Layer 6 of a small transformer language model trained on English Wikipedia (19 layers, counted from 0, width 96).
A neuron's activation on a vector x is quick GELU(weights . x), where the dot is the dot product. Quick GELU of z is z times sigmoid(1.702 z).

Input weights of the MLP neurons that the questions are about. A number n stands for (n - 128) times 0.0051.
n0: 139, 145, 104, 169, 132, 69, 204, 153, 193, 118, 108, 113, 104, 155, 151, 119, 155, 135, 137, 99, 106, 88, 139, 109, 109, 166, 75, 148, 102, 133, 135, 54, 124, 79, 130, 147, 138, 111, 102, 130, 107, 136, 91, 174, 134, 125, 122, 151, 104, 136, 109, 117, 109, 149, 74, 139, 158, 163, 138, 73, 168, 187, 102, 155, 132, 135, 85, 138, 120, 117, 128, 62, 102, 70, 154, 145, 130, 68, 133, 109, 111, 139, 128, 172, 145, 192, 161, 111, 181, 130, 117, 174, 70, 144, 102, 131
n28: 59, 85, 92, 116, 118, 135, 189, 116, 190, 144, 133, 150, 177, 156, 155, 221, 133, 122, 153, 125, 161, 155, 120, 106, 194, 136, 68, 96, 151, 91, 135, 172, 99, 98, 205, 144, 116, 104, 130, 167, 164, 94, 181, 157, 153, 222, 118, 85, 72, 125, 193, 115, 154, 119, 130, 113, 156, 70, 113, 84, 200, 120, 74, 152, 131, 148, 148, 117, 131, 174, 120, 134, 133, 103, 138, 109, 146, 191, 140, 181, 124, 131, 116, 137, 126, 165, 156, 103, 195, 154, 150, 121, 108, 125, 180, 159
n54: 206, 64, 68, 98, 108, 76, 157, 94, 171, 159, 78, 134, 182, 155, 147, 129, 123, 126, 177, 112, 189, 120, 106, 52, 178, 60, 62, 150, 133, 102, 133, 138, 94, 118, 99, 72, 130, 163, 144, 141, 107, 144, 186, 129, 99, 74, 174, 78, 125, 79, 118, 121, 195, 106, 84, 190, 124, 153, 106, 148, 158, 146, 75, 175, 150, 128, 84, 82, 122, 86, 129, 125, 74, 112, 65, 101, 111, 159, 93, 132, 198, 123, 185, 159, 67, 147, 50, 83, 124, 100, 134, 66, 106, 146, 58, 73
n78: 100, 101, 105, 140, 145, 116, 162, 172, 96, 133, 124, 137, 100, 154, 106, 152, 116, 62, 170, 99, 108, 87, 112, 124, 116, 111, 94, 133, 129, 125, 96, 135, 208, 161, 67, 82, 161, 130, 164, 178, 85, 158, 76, 136, 163, 110, 91, 75, 108, 119, 135, 148, 108, 82, 89, 81, 91, 158, 161, 110, 108, 76, 87, 120, 141, 110, 136, 163, 113, 128, 127, 124, 167, 133, 209, 59, 163, 169, 131, 99, 158, 112, 146, 99, 147, 187, 156, 123, 86, 87, 177, 169, 174, 86, 172, 83
n118: 41, 153, 59, 132, 106, 110, 121, 123, 159, 108, 97, 65, 144, 121, 154, 145, 179, 120, 157, 118, 90, 103, 150, 148, 112, 141, 119, 96, 75, 75, 119, 155, 162, 129, 86, 129, 101, 169, 168, 190, 89, 107, 153, 109, 185, 73, 108, 121, 121, 126, 90, 141, 126, 134, 114, 129, 149, 151, 165, 112, 116, 169, 175, 164, 155, 147, 89, 141, 160, 167, 95, 110, 157, 147, 89, 103, 126, 148, 124, 113, 181, 132, 54, 125, 78, 140, 148, 85, 194, 109, 119, 180, 156, 179, 188, 146
n128: 147, 108, 125, 52, 93, 87, 148, 146, 169, 130, 136, 112, 139, 119, 159, 165, 163, 68, 144, 139, 49, 74, 134, 141, 99, 197, 164, 122, 165, 183, 102, 123, 129, 106, 91, 120, 112, 99, 85, 55, 100, 65, 210, 120, 148, 156, 78, 165, 121, 172, 67, 153, 118, 194, 111, 118, 132, 82, 173, 150, 96, 159, 165, 146, 94, 82, 137, 111, 153, 117, 158, 201, 132, 172, 119, 143, 84, 157, 121, 173, 115, 95, 89, 155, 183, 96, 208, 148, 104, 100, 105, 89, 153, 53, 134, 97
n138: 142, 162, 94, 187, 113, 249, 95, 137, 146, 128, 180, 98, 71, 156, 116, 138, 106, 62, 154, 183, 111, 125, 177, 205, 93, 130, 110, 132, 114, 116, 147, 118, 108, 162, 186, 112, 104, 187, 134, 169, 112, 60, 108, 115, 100, 137, 185, 160, 151, 200, 127, 131, 89, 80, 134, 119, 67, 177, 107, 118, 85, 107, 94, 125, 157, 131, 90, 125, 94, 78, 133, 60, 122, 104, 84, 64, 134, 111, 156, 184, 159, 84, 131, 116, 112, 111, 98, 148, 151, 143, 209, 209, 145, 142, 90, 102
n146: 137, 103, 153, 133, 149, 87, 115, 131, 131, 163, 78, 129, 159, 159, 116, 118, 97, 206, 107, 115, 179, 68, 161, 163, 103, 170, 74, 108, 104, 90, 89, 184, 82, 157, 149, 170, 89, 95, 160, 150, 102, 135, 117, 133, 183, 150, 126, 113, 139, 138, 128, 53, 140, 132, 86, 202, 103, 90, 182, 115, 135, 98, 113, 132, 123, 147, 114, 131, 86, 107, 170, 95, 182, 108, 111, 130, 182, 188, 162, 157, 100, 113, 169, 128, 151, 148, 119, 53, 146, 202, 108, 173, 139, 111, 112, 164
n154: 140, 175, 149, 125, 145, 98, 137, 137, 156, 134, 168, 127, 118, 141, 50, 77, 99, 127, 97, 156, 128, 142, 126, 106, 125, 163, 68, 143, 50, 195, 128, 126, 173, 123, 112, 111, 181, 121, 150, 156, 193, 141, 163, 112, 118, 164, 131, 24, 168, 129, 154, 186, 106, 165, 130, 143, 132, 187, 150, 87, 109, 132, 126, 148, 188, 136, 116, 158, 154, 63, 146, 137, 83, 130, 198, 170, 197, 131, 130, 134, 98, 138, 167, 144, 107, 87, 122, 149, 80, 147, 172, 107, 140, 115, 96, 98
n156: 154, 156, 167, 137, 106, 171, 91, 87, 112, 101, 99, 107, 172, 172, 123, 159, 100, 65, 146, 189, 75, 83, 121, 157, 142, 164, 112, 96, 104, 195, 144, 95, 95, 172, 90, 62, 225, 102, 119, 151, 92, 160, 162, 125, 211, 118, 164, 158, 140, 173, 191, 154, 132, 130, 111, 184, 115, 133, 128, 95, 65, 78, 91, 152, 193, 122, 145, 102, 115, 147, 117, 129, 157, 172, 161, 195, 123, 166, 140, 129, 141, 126, 60, 151, 184, 95, 177, 144, 104, 121, 128, 146, 95, 162, 163, 175
n170: 155, 177, 90, 136, 126, 110, 195, 175, 171, 102, 104, 110, 144, 191, 85, 150, 82, 79, 124, 71, 143, 162, 124, 68, 157, 193, 135, 75, 145, 140, 165, 158, 99, 88, 101, 61, 89, 122, 93, 82, 94, 161, 125, 152, 59, 99, 137, 124, 156, 118, 87, 113, 140, 100, 89, 53, 111, 120, 178, 104, 117, 102, 101, 177, 149, 84, 103, 117, 107, 150, 124, 140, 121, 164, 112, 134, 62, 72, 102, 157, 149, 126, 119, 118, 110, 74, 152, 61, 130, 104, 101, 96, 176, 164, 153, 136
n174: 89, 127, 115, 96, 62, 128, 108, 125, 153, 93, 118, 143, 153, 203, 146, 123, 74, 83, 197, 163, 125, 128, 90, 138, 201, 109, 154, 96, 131, 79, 192, 100, 90, 155, 168, 54, 145, 176, 91, 196, 132, 161, 133, 140, 196, 90, 129, 145, 68, 34, 30, 139, 59, 168, 132, 118, 181, 160, 141, 82, 197, 185, 155, 180, 106, 85, 168, 149, 94, 189, 142, 101, 133, 70, 214, 155, 149, 31, 137, 102, 95, 149, 148, 81, 78, 163, 179, 84, 140, 122, 108, 121, 91, 223, 136, 49
n189: 70, 179, 115, 89, 142, 64, 148, 135, 151, 93, 148, 150, 196, 184, 138, 102, 162, 145, 76, 159, 65, 99, 176, 109, 152, 96, 112, 129, 69, 125, 105, 98, 89, 168, 93, 164, 118, 97, 90, 135, 131, 116, 74, 162, 142, 137, 91, 210, 122, 101, 129, 78, 120, 158, 145, 82, 100, 87, 160, 158, 103, 163, 133, 158, 124, 77, 109, 159, 66, 177, 115, 150, 147, 150, 141, 135, 155, 152, 157, 108, 151, 169, 149, 121, 114, 150, 122, 95, 172, 164, 143, 154, 215, 86, 181, 78
n193: 113, 153, 55, 189, 119, 176, 149, 63, 221, 84, 112, 159, 123, 175, 155, 153, 128, 131, 101, 53, 149, 122, 133, 119, 145, 157, 54, 91, 119, 125, 97, 84, 56, 141, 117, 65, 166, 208, 139, 174, 113, 138, 132, 87, 192, 143, 133, 128, 137, 128, 124, 151, 130, 71, 129, 119, 128, 133, 79, 108, 125, 166, 113, 100, 139, 156, 109, 121, 80, 40, 135, 51, 129, 77, 149, 140, 91, 129, 98, 65, 113, 120, 157, 39, 109, 165, 176, 115, 76, 125, 104, 137, 120, 97, 138, 179
n199: 137, 190, 169, 100, 123, 147, 90, 165, 146, 118, 135, 76, 54, 135, 136, 84, 153, 170, 142, 167, 126, 123, 146, 161, 153, 118, 116, 126, 73, 145, 156, 163, 103, 179, 91, 126, 167, 159, 122, 221, 78, 149, 55, 157, 127, 88, 131, 107, 74, 74, 95, 137, 104, 128, 111, 146, 106, 99, 140, 111, 78, 144, 105, 93, 92, 131, 152, 107, 136, 150, 140, 92, 108, 135, 148, 122, 131, 135, 91, 154, 163, 157, 113, 108, 118, 168, 80, 95, 137, 173, 135, 114, 169, 151, 129, 131
n265: 171, 152, 76, 117, 103, 183, 83, 106, 91, 86, 112, 134, 152, 152, 149, 181, 151, 120, 120, 196, 179, 150, 155, 125, 107, 144, 44, 121, 203, 126, 79, 143, 134, 121, 136, 188, 145, 123, 97, 74, 115, 58, 102, 147, 209, 138, 122, 105, 142, 145, 119, 207, 123, 92, 149, 114, 75, 199, 127, 122, 137, 137, 142, 162, 149, 156, 112, 40, 112, 123, 45, 144, 108, 133, 197, 106, 90, 139, 131, 115, 201, 168, 90, 127, 182, 113, 221, 139, 91, 126, 142, 103, 146, 97, 87, 103
n281: 160, 166, 65, 125, 130, 103, 143, 75, 172, 136, 116, 110, 138, 108, 156, 108, 126, 117, 169, 162, 94, 74, 135, 101, 66, 113, 101, 114, 164, 21, 169, 134, 164, 124, 111, 101, 164, 149, 170, 110, 97, 52, 103, 97, 101, 150, 142, 98, 146, 89, 156, 111, 166, 155, 117, 90, 117, 110, 143, 92, 146, 114, 104, 122, 99, 165, 167, 112, 107, 136, 122, 107, 163, 139, 126, 111, 138, 173, 76, 159, 132, 78, 129, 123, 130, 153, 157, 157, 144, 131, 58, 123, 168, 182, 245, 75
n302: 124, 135, 143, 121, 151, 128, 162, 143, 119, 132, 162, 168, 130, 130, 99, 136, 105, 59, 136, 208, 147, 163, 109, 157, 123, 140, 165, 138, 83, 138, 89, 136, 152, 177, 111, 131, 89, 135, 126, 109, 171, 158, 141, 96, 145, 166, 115, 77, 105, 38, 103, 145, 175, 73, 136, 90, 95, 79, 134, 124, 110, 155, 144, 166, 170, 148, 108, 109, 88, 145, 188, 144, 174, 77, 194, 155, 127, 123, 85, 128, 109, 130, 107, 152, 170, 155, 76, 135, 99, 163, 130, 118, 169, 173, 156, 147
n308: 115, 131, 171, 71, 170, 124, 82, 157, 104, 102, 89, 79, 80, 160, 182, 102, 122, 147, 93, 106, 81, 147, 158, 80, 84, 113, 155, 129, 150, 117, 170, 94, 46, 162, 172, 109, 88, 150, 145, 119, 87, 121, 127, 110, 115, 117, 137, 40, 183, 113, 144, 62, 141, 140, 109, 170, 139, 86, 109, 233, 117, 149, 126, 148, 145, 118, 85, 127, 113, 182, 145, 88, 120, 132, 137, 114, 152, 128, 208, 126, 162, 16, 198, 74, 75, 80, 149, 118, 125, 158, 149, 105, 123, 128, 145, 155
n311: 74, 156, 91, 97, 183, 106, 115, 97, 160, 151, 115, 109, 160, 147, 152, 185, 164, 125, 141, 135, 85, 135, 188, 147, 98, 148, 165, 104, 153, 147, 161, 96, 90, 90, 88, 166, 76, 160, 76, 101, 101, 125, 148, 97, 92, 237, 133, 137, 93, 147, 109, 135, 106, 157, 140, 93, 107, 95, 153, 114, 71, 93, 143, 212, 85, 114, 99, 72, 85, 97, 133, 138, 153, 143, 168, 110, 66, 186, 109, 138, 157, 79, 80, 141, 165, 108, 136, 113, 128, 83, 140, 143, 139, 150, 149, 120
n313: 182, 108, 99, 75, 158, 103, 147, 111, 144, 87, 98, 126, 172, 90, 106, 128, 194, 146, 159, 132, 150, 131, 168, 120, 78, 118, 160, 111, 116, 148, 99, 143, 157, 140, 80, 161, 167, 107, 137, 125, 125, 100, 178, 101, 112, 179, 128, 198, 115, 140, 141, 135, 134, 151, 119, 162, 126, 114, 133, 80, 104, 136, 132, 107, 167, 79, 133, 131, 133, 112, 140, 126, 147, 153, 108, 166, 153, 132, 124, 114, 156, 162, 147, 113, 148, 116, 126, 145, 129, 92, 126, 55, 58, 131, 147, 84
n329: 85, 113, 107, 127, 123, 121, 88, 128, 172, 126, 141, 105, 26, 177, 129, 113, 69, 129, 101, 136, 188, 154, 119, 109, 106, 122, 112, 81, 58, 104, 80, 127, 158, 93, 148, 194, 133, 226, 122, 29, 213, 138, 196, 143, 98, 86, 146, 145, 74, 141, 65, 178, 134, 152, 187, 109, 149, 185, 96, 142, 128, 148, 122, 188, 156, 65, 114, 204, 85, 124, 122, 127, 175, 146, 97, 148, 129, 113, 64, 105, 179, 116, 101, 81, 135, 57, 76, 136, 36, 132, 71, 106, 133, 134, 87, 97
n382: 75, 104, 198, 178, 131, 164, 90, 153, 175, 147, 135, 42, 148, 188, 125, 88, 175, 84, 157, 141, 189, 117, 109, 166, 157, 142, 146, 142, 157, 176, 114, 108, 115, 171, 158, 98, 154, 83, 146, 162, 113, 146, 145, 191, 149, 112, 150, 132, 90, 123, 145, 145, 143, 142, 120, 138, 88, 123, 207, 82, 90, 207, 133, 94, 148, 173, 123, 102, 167, 142, 86, 158, 208, 108, 144, 123, 139, 115, 131, 159, 98, 155, 67, 136, 185, 112, 145, 123, 78, 113, 108, 151, 167, 186, 108, 140
n405: 80, 198, 104, 117, 113, 164, 98, 111, 123, 118, 137, 107, 61, 198, 148, 128, 185, 106, 139, 125, 175, 125, 107, 150, 113, 147, 121, 104, 80, 129, 117, 169, 80, 90, 117, 149, 115, 124, 124, 164, 139, 153, 148, 140, 154, 127, 137, 113, 129, 156, 127, 102, 123, 141, 162, 119, 123, 139, 118, 121, 104, 124, 127, 151, 137, 151, 105, 178, 149, 125, 160, 118, 206, 108, 97, 121, 106, 124, 130, 183, 89, 120, 101, 97, 134, 97, 71, 123, 160, 111, 55, 107, 146, 148, 77, 104

Each question shows a token from some text and the vector x that enters the MLP there. A number n stands for (n - 128) times 0.035.

"b": 132, 150, 148, 149, 102, 140, 91, 63, 79, 118, 161, 118, 118, 95, 93, 143, 182, 174, 123, 117, 153, 152, 48, 133, 83, 134, 130, 193, 149, 168, 143, 110, 108, 74, 128, 171, 92, 108, 112, 97, 129, 196, 103, 97, 116, 122, 145, 151, 154, 115, 175, 117, 124, 110, 215, 122, 119, 163, 176, 130, 166, 148, 157, 86, 100, 107, 161, 161, 102, 132, 145, 188, 39, 191, 140, 161, 170, 124, 109, 132, 164, 138, 133, 137, 97, 159, 120, 127, 150, 103, 130, 124, 117, 111, 141, 136
The three highest activations, in order: n154, n265, n313

"es": 129, 166, 148, 123, 121, 145, 110, 159, 63, 137, 96, 145, 111, 87, 100, 169, 154, 182, 146, 76, 123, 141, 107, 128, 107, 155, 141, 165, 184, 133, 191, 117, 122, 120, 157, 112, 101, 106, 119, 109, 183, 137, 116, 64, 115, 127, 110, 175, 185, 119, 105, 112, 129, 120, 165, 186, 136, 161, 142, 104, 170, 141, 170, 108, 107, 154, 204, 123, 78, 150, 139, 197, 83, 173, 128, 132, 136, 143, 112, 166, 114, 176, 102, 160, 66, 151, 124, 136, 157, 81, 148, 149, 78, 83, 144, 162
Which neuron fires most, and how strongly? n128, at about 0.13

"\n": 118, 136, 154, 184, 108, 179, 66, 139, 116, 196, 102, 138, 100, 83, 98, 157, 151, 166, 161, 96, 193, 126, 126, 151, 127, 128, 98, 132, 127, 131, 203, 109, 94, 120, 109, 112, 83, 89, 111, 117, 116, 186, 115, 83, 95, 144, 130, 107, 157, 122, 132, 112, 139, 114, 182, 156, 136, 140, 171, 101, 127, 142, 178, 66, 105, 132, 170, 157, 89, 129, 97, 173, 45, 164, 135, 127, 112, 117, 168, 159, 101, 127, 106, 103, 149, 151, 77, 132, 164, 96, 137, 150, 70, 88, 180, 141
Which neuron lights up most? n199

"east": 144, 147, 156, 164, 94, 161, 123, 126, 83, 150, 116, 138, 113, 126, 99, 177, 125, 181, 144, 129, 105, 148, 103, 123, 107, 128, 128, 154, 113, 135, 183, 110, 112, 78, 178, 126, 72, 66, 128, 88, 131, 173, 142, 111, 116, 114, 118, 120, 143, 133, 68, 149, 110, 111, 163, 232, 93, 199, 109, 135, 170, 169, 163, 97, 81, 146, 161, 94, 127, 162, 92, 137, 54, 162, 143, 141, 103, 135, 95, 124, 93, 167, 106, 126, 79, 165, 121, 131, 159, 72, 130, 141, 98, 95, 170, 148
The three highest activations, in order: n265, n174, n0

" 1": 147, 149, 147, 157, 105, 190, 135, 112, 71, 165, 107, 153, 97, 78, 53, 154, 155, 135, 120, 104, 155, 135, 102, 154, 105, 137, 126, 175, 79, 128, 156, 126, 125, 74, 142, 90, 71, 98, 165, 124, 186, 157, 117, 68, 152, 130, 101, 154, 193, 124, 142, 133, 102, 112, 190, 165, 120, 160, 120, 86, 117, 145, 143, 65, 108, 154, 158, 146, 101, 128, 138, 142, 53, 180, 139, 133, 135, 161, 122, 115, 117, 183, 127, 93, 124, 132, 69, 154, 122, 88, 142, 125, 75, 95, 148, 138
Which neuron lights up most? n154

"n": 109, 148, 142, 163, 69, 162, 110, 89, 92, 151, 71, 163, 130, 135, 89, 183, 128, 149, 178, 126, 116, 203, 104, 131, 97, 152, 103, 154, 144, 164, 189, 145, 82, 93, 129, 123, 71, 91, 112, 123, 163, 178, 118, 90, 78, 102, 103, 153, 142, 170, 95, 86, 123, 65, 182, 156, 103, 194, 143, 124, 165, 153, 157, 91, 129, 187, 169, 154, 107, 142, 135, 131, 87, 165, 139, 138, 136, 126, 132, 127, 127, 120, 135, 145, 88, 147, 82, 140, 127, 89, 126, 131, 143, 79, 169, 144
The three highest activations, in order: n170, n138, n405

" Pe": 97, 156, 146, 198, 105, 87, 106, 118, 53, 166, 93, 155, 128, 98, 85, 153, 175, 132, 124, 96, 143, 126, 61, 156, 122, 112, 158, 163, 118, 179, 186, 105, 104, 69, 92, 131, 66, 141, 137, 120, 133, 132, 95, 97, 113, 95, 122, 135, 133, 111, 99, 118, 130, 83, 141, 161, 131, 141, 127, 155, 157, 159, 139, 116, 85, 174, 119, 127, 102, 101, 102, 175, 60, 181, 125, 136, 136, 146, 122, 163, 67, 147, 122, 115, 130, 188, 84, 123, 105, 77, 98, 134, 73, 88, 155, 144
Which neuron lights up most? n54

"ak": 129, 128, 185, 127, 131, 111, 93, 120, 102, 118, 121, 182, 156, 47, 102, 148, 162, 160, 111, 151, 145, 139, 110, 100, 135, 128, 124, 173, 176, 147, 206, 155, 119, 87, 126, 178, 112, 85, 182, 104, 180, 197, 113, 108, 118, 99, 85, 149, 147, 146, 124, 132, 116, 116, 118, 173, 141, 181, 125, 123, 165, 157, 177, 115, 92, 141, 125, 148, 110, 131, 128, 155, 41, 177, 142, 119, 104, 181, 127, 161, 125, 202, 120, 119, 75, 148, 114, 138, 113, 99, 150, 186, 86, 89, 156, 105
Which neuron lights up most? n154

"an": 80, 146, 168, 165, 115, 134, 113, 129, 137, 163, 96, 182, 95, 75, 91, 177, 133, 153, 114, 134, 120, 150, 101, 124, 80, 140, 121, 157, 154, 148, 214, 105, 120, 113, 123, 147, 98, 134, 120, 135, 169, 169, 103, 98, 48, 114, 109, 190, 163, 181, 68, 112, 139, 85, 161, 145, 121, 180, 109, 119, 205, 132, 169, 115, 113, 166, 161, 135, 128, 146, 151, 138, 82, 181, 136, 160, 98, 159, 116, 116, 118, 164, 104, 113, 82, 139, 114, 144, 141, 63, 122, 143, 156, 95, 153, 189
Which neuron lights up most? n311

"za": 105, 182, 123, 145, 121, 154, 148, 110, 91, 156, 108, 185, 153, 78, 101, 150, 190, 162, 117, 89, 140, 151, 97, 159, 128, 136, 127, 184, 128, 101, 158, 94, 101, 94, 132, 169, 87, 129, 162, 117, 119, 150, 80, 65, 71, 87, 103, 161, 142, 159, 95, 113, 120, 86, 116, 150, 120, 171, 183, 152, 138, 135, 158, 124, 121, 168, 146, 137, 88, 135, 133, 180, 31, 173, 143, 164, 90, 130, 132, 149, 111, 184, 100, 154, 90, 160, 132, 143, 145, 102, 115, 156, 77, 81, 166, 160
Which neuron lights up most? n0

"ain": 113, 112, 199, 134, 125, 140, 99, 140, 124, 162, 88, 170, 110, 61, 108, 156, 158, 136, 162, 132, 118, 143, 81, 148, 109, 83, 157, 138, 141, 144, 197, 125, 105, 138, 170, 142, 78, 120, 94, 125, 154, 155, 118, 100, 102, 86, 139, 145, 150, 137, 108, 154, 156, 107, 165, 142, 85, 210, 136, 120, 167, 169, 160, 113, 92, 151, 160, 141, 125, 108, 111, 157, 76, 171, 150, 106, 111, 152, 138, 179, 114, 184, 107, 115, 77, 208, 28, 121, 144, 99, 108, 160, 119, 91, 154, 150
Which neuron lights up most? n199

"al": 133, 121, 152, 166, 107, 150, 99, 141, 117, 124, 63, 177, 129, 111, 83, 117, 161, 146, 123, 118, 153, 205, 104, 136, 98, 171, 147, 147, 139, 133, 159, 125, 105, 92, 137, 123, 92, 76, 121, 103, 147, 208, 116, 66, 69, 90, 86, 180, 137, 124, 63, 132, 123, 92, 155, 123, 116, 165, 169, 139, 167, 178, 172, 128, 103, 174, 118, 142, 102, 162, 154, 154, 65, 181, 132, 130, 105, 127, 131, 145, 87, 161, 114, 112, 86, 139, 131, 80, 140, 91, 123, 144, 96, 53, 162, 144
The two highest activations, in order: n170, n174

" Bu": 123, 151, 172, 206, 117, 76, 91, 130, 76, 166, 119, 145, 120, 85, 109, 150, 178, 169, 117, 108, 145, 139, 73, 160, 77, 149, 167, 187, 124, 139, 151, 93, 113, 92, 102, 155, 66, 157, 120, 112, 150, 173, 122, 98, 122, 122, 116, 133, 125, 124, 132, 129, 140, 106, 201, 166, 105, 124, 137, 136, 171, 163, 128, 83, 118, 143, 177, 137, 108, 110, 87, 159, 96, 203, 104, 98, 120, 154, 106, 114, 97, 165, 131, 102, 155, 168, 123, 127, 163, 69, 131, 165, 70, 89, 176, 119
Which neuron lights up most? n311

"t": 100, 154, 151, 218, 127, 120, 89, 71, 94, 180, 152, 158, 123, 106, 115, 152, 173, 125, 144, 120, 116, 167, 45, 133, 90, 138, 109, 164, 176, 123, 192, 126, 80, 79, 113, 93, 112, 120, 150, 128, 138, 146, 118, 92, 104, 117, 146, 146, 158, 102, 111, 119, 126, 164, 210, 122, 122, 173, 167, 135, 152, 115, 179, 91, 87, 193, 120, 153, 121, 142, 102, 120, 95, 184, 125, 140, 162, 121, 134, 158, 128, 150, 116, 114, 116, 175, 114, 122, 178, 105, 107, 129, 112, 98, 207, 124
Which neuron fires most, and how strongly? n281, at about 2.9

"la": 100, 147, 138, 173, 105, 153, 124, 114, 70, 171, 88, 181, 81, 41, 108, 131, 171, 105, 109, 117, 138, 102, 79, 142, 95, 169, 114, 130, 156, 107, 206, 121, 95, 65, 139, 128, 73, 160, 130, 117, 136, 172, 76, 73, 115, 113, 105, 177, 120, 156, 122, 124, 139, 94, 156, 168, 114, 136, 156, 146, 127, 159, 136, 120, 138, 166, 157, 155, 128, 124, 119, 160, 108, 203, 145, 165, 99, 135, 117, 178, 92, 133, 131, 114, 80, 159, 79, 158, 162, 114, 81, 165, 144, 99, 187, 133
Which neuron fires most, and how strongly? n405, at about 1.5

"98": 154, 145, 214, 151, 85, 162, 128, 105, 71, 164, 100, 168, 149, 95, 100, 166, 153, 124, 144, 94, 155, 136, 122, 152, 83, 153, 107, 187, 103, 110, 160, 118, 103, 120, 128, 122, 111, 88, 119, 78, 114, 154, 133, 104, 82, 89, 98, 177, 160, 138, 141, 145, 100, 128, 185, 193, 118, 164, 133, 118, 132, 156, 145, 64, 123, 142, 144, 147, 74, 148, 165, 204, 81, 136, 133, 104, 107, 143, 133, 124, 103, 169, 121, 126, 97, 138, 78, 153, 139, 73, 128, 112, 77, 70, 176, 154
Which neuron lights up most? n313

"'": 120, 140, 142, 201, 113, 115, 100, 147, 94, 175, 116, 147, 102, 113, 127, 175, 160, 149, 155, 109, 157, 175, 98, 143, 125, 175, 112, 159, 153, 127, 188, 99, 78, 126, 123, 116, 60, 92, 143, 136, 175, 179, 95, 54, 86, 163, 94, 175, 172, 177, 101, 142, 145, 99, 149, 120, 107, 153, 124, 108, 165, 215, 134, 82, 113, 164, 156, 147, 89, 147, 103, 142, 97, 162, 140, 102, 103, 123, 91, 142, 114, 160, 133, 105, 116, 199, 110, 116, 152, 111, 132, 112, 74, 94, 174, 133
The three highest activations, in order: n193, n0, n28

"z": 117, 163, 128, 142, 95, 145, 102, 114, 119, 149, 90, 168, 82, 80, 90, 172, 202, 148, 117, 117, 144, 197, 116, 147, 139, 159, 111, 167, 177, 150, 187, 156, 99, 85, 97, 183, 108, 103, 126, 103, 130, 166, 130, 44, 94, 125, 104, 179, 124, 158, 86, 111, 122, 95, 152, 154, 116, 175, 134, 149, 142, 145, 169, 115, 108, 154, 170, 181, 99, 140, 151, 158, 62, 183, 161, 178, 125, 164, 141, 131, 113, 178, 123, 122, 96, 131, 97, 152, 133, 75, 126, 151, 84, 108, 132, 135
Which neuron lights up most? n313

"-": 106, 133, 147, 102, 92, 136, 87, 131, 111, 173, 103, 156, 87, 77, 90, 152, 146, 156, 127, 91, 135, 171, 106, 145, 101, 128, 121, 173, 136, 130, 180, 100, 74, 119, 98, 123, 91, 100, 95, 118, 178, 190, 79, 32, 159, 168, 100, 182, 144, 139, 96, 156, 127, 64, 174, 157, 116, 163, 151, 90, 148, 154, 158, 95, 129, 156, 126, 139, 97, 148, 101, 169, 64, 145, 117, 135, 143, 129, 86, 117, 120, 155, 109, 93, 99, 154, 84, 128, 138, 81, 121, 128, 90, 69, 184, 153
The two highest activations, in order: n193, n313

"min": 75, 114, 176, 164, 154, 99, 108, 140, 70, 112, 67, 128, 152, 105, 57, 109, 146, 147, 150, 135, 97, 158, 120, 144, 127, 137, 126, 135, 122, 117, 160, 107, 99, 124, 110, 128, 79, 111, 144, 85, 117, 141, 146, 82, 119, 119, 106, 160, 125, 127, 118, 133, 129, 107, 212, 67, 96, 202, 144, 79, 165, 134, 140, 93, 115, 129, 169, 206, 129, 95, 130, 153, 67, 167, 142, 145, 92, 140, 140, 175, 125, 115, 160, 126, 105, 160, 112, 127, 145, 49, 141, 164, 90, 110, 200, 129
Which neuron lights up most? n78

"h": 136, 146, 170, 210, 109, 122, 130, 67, 144, 193, 135, 132, 94, 69, 166, 141, 149, 158, 96, 141, 163, 146, 91, 149, 91, 127, 131, 203, 124, 125, 172, 136, 130, 74, 107, 155, 74, 127, 141, 92, 171, 174, 98, 98, 124, 124, 134, 140, 132, 167, 115, 136, 159, 96, 164, 185, 118, 162, 92, 121, 134, 178, 159, 107, 138, 163, 175, 169, 139, 140, 97, 126, 93, 190, 148, 164, 128, 126, 114, 133, 128, 173, 159, 116, 78, 159, 76, 139, 114, 110, 156, 169, 122, 102, 199, 144
Which neuron lights up most? n329

" and": 116, 129, 180, 182, 160, 182, 123, 144, 100, 165, 70, 172, 119, 103, 109, 165, 131, 145, 133, 84, 186, 173, 94, 110, 83, 161, 92, 154, 95, 127, 185, 112, 90, 113, 133, 130, 59, 92, 132, 126, 121, 159, 126, 62, 151, 121, 142, 172, 139, 118, 103, 130, 162, 123, 157, 185, 101, 172, 142, 127, 174, 142, 168, 99, 140, 111, 144, 170, 102, 159, 90, 157, 51, 182, 100, 145, 154, 133, 108, 101, 89, 158, 134, 114, 130, 157, 99, 84, 153, 101, 122, 143, 88, 109, 174, 154
Which neuron fires most, and how strongly? n146, at about 1.8

"6": 140, 148, 223, 161, 122, 174, 132, 114, 99, 142, 96, 110, 118, 84, 98, 138, 187, 130, 135, 138, 119, 168, 103, 162, 104, 133, 108, 196, 105, 126, 161, 137, 108, 94, 115, 114, 73, 106, 114, 139, 141, 172, 116, 83, 98, 121, 76, 150, 172, 104, 124, 150, 95, 105, 176, 150, 115, 170, 144, 130, 111, 159, 157, 72, 83, 125, 140, 154, 89, 142, 126, 173, 61, 154, 146, 155, 119, 170, 115, 151, 150, 177, 123, 98, 114, 164, 48, 163, 127, 86, 173, 118, 74, 98, 177, 153
Which neuron fires most, and how strongly? n199, at about 2.3

" had": 116, 142, 154, 193, 117, 122, 145, 123, 69, 186, 101, 110, 116, 100, 92, 138, 129, 139, 108, 105, 163, 160, 110, 122, 114, 118, 84, 149, 124, 136, 189, 124, 82, 84, 138, 137, 88, 108, 137, 93, 148, 178, 121, 45, 117, 126, 147, 142, 176, 117, 80, 98, 147, 141, 140, 158, 93, 162, 131, 151, 177, 170, 169, 131, 132, 87, 124, 111, 84, 131, 115, 207, 92, 175, 78, 104, 155, 141, 138, 144, 146, 171, 101, 93, 133, 204, 96, 116, 159, 83, 149, 126, 102, 81, 154, 178
Which neuron fires most, and how strongly? n54, at about 1.7

"–": 104, 139, 162, 126, 125, 147, 126, 158, 97, 166, 116, 169, 134, 76, 99, 186, 161, 144, 111, 108, 151, 142, 122, 169, 109, 113, 84, 183, 111, 128, 162, 133, 87, 127, 85, 112, 78, 70, 113, 123, 164, 162, 100, 72, 139, 138, 130, 177, 150, 109, 101, 137, 157, 70, 197, 168, 109, 179, 100, 68, 168, 142, 163, 71, 136, 191, 142, 140, 83, 143, 118, 182, 51, 128, 140, 120, 142, 121, 115, 111, 89, 135, 112, 138, 115, 147, 77, 123, 147, 117, 90, 139, 107, 90, 173, 151
Which neuron fires most, and how strongly? n302, at about 1.5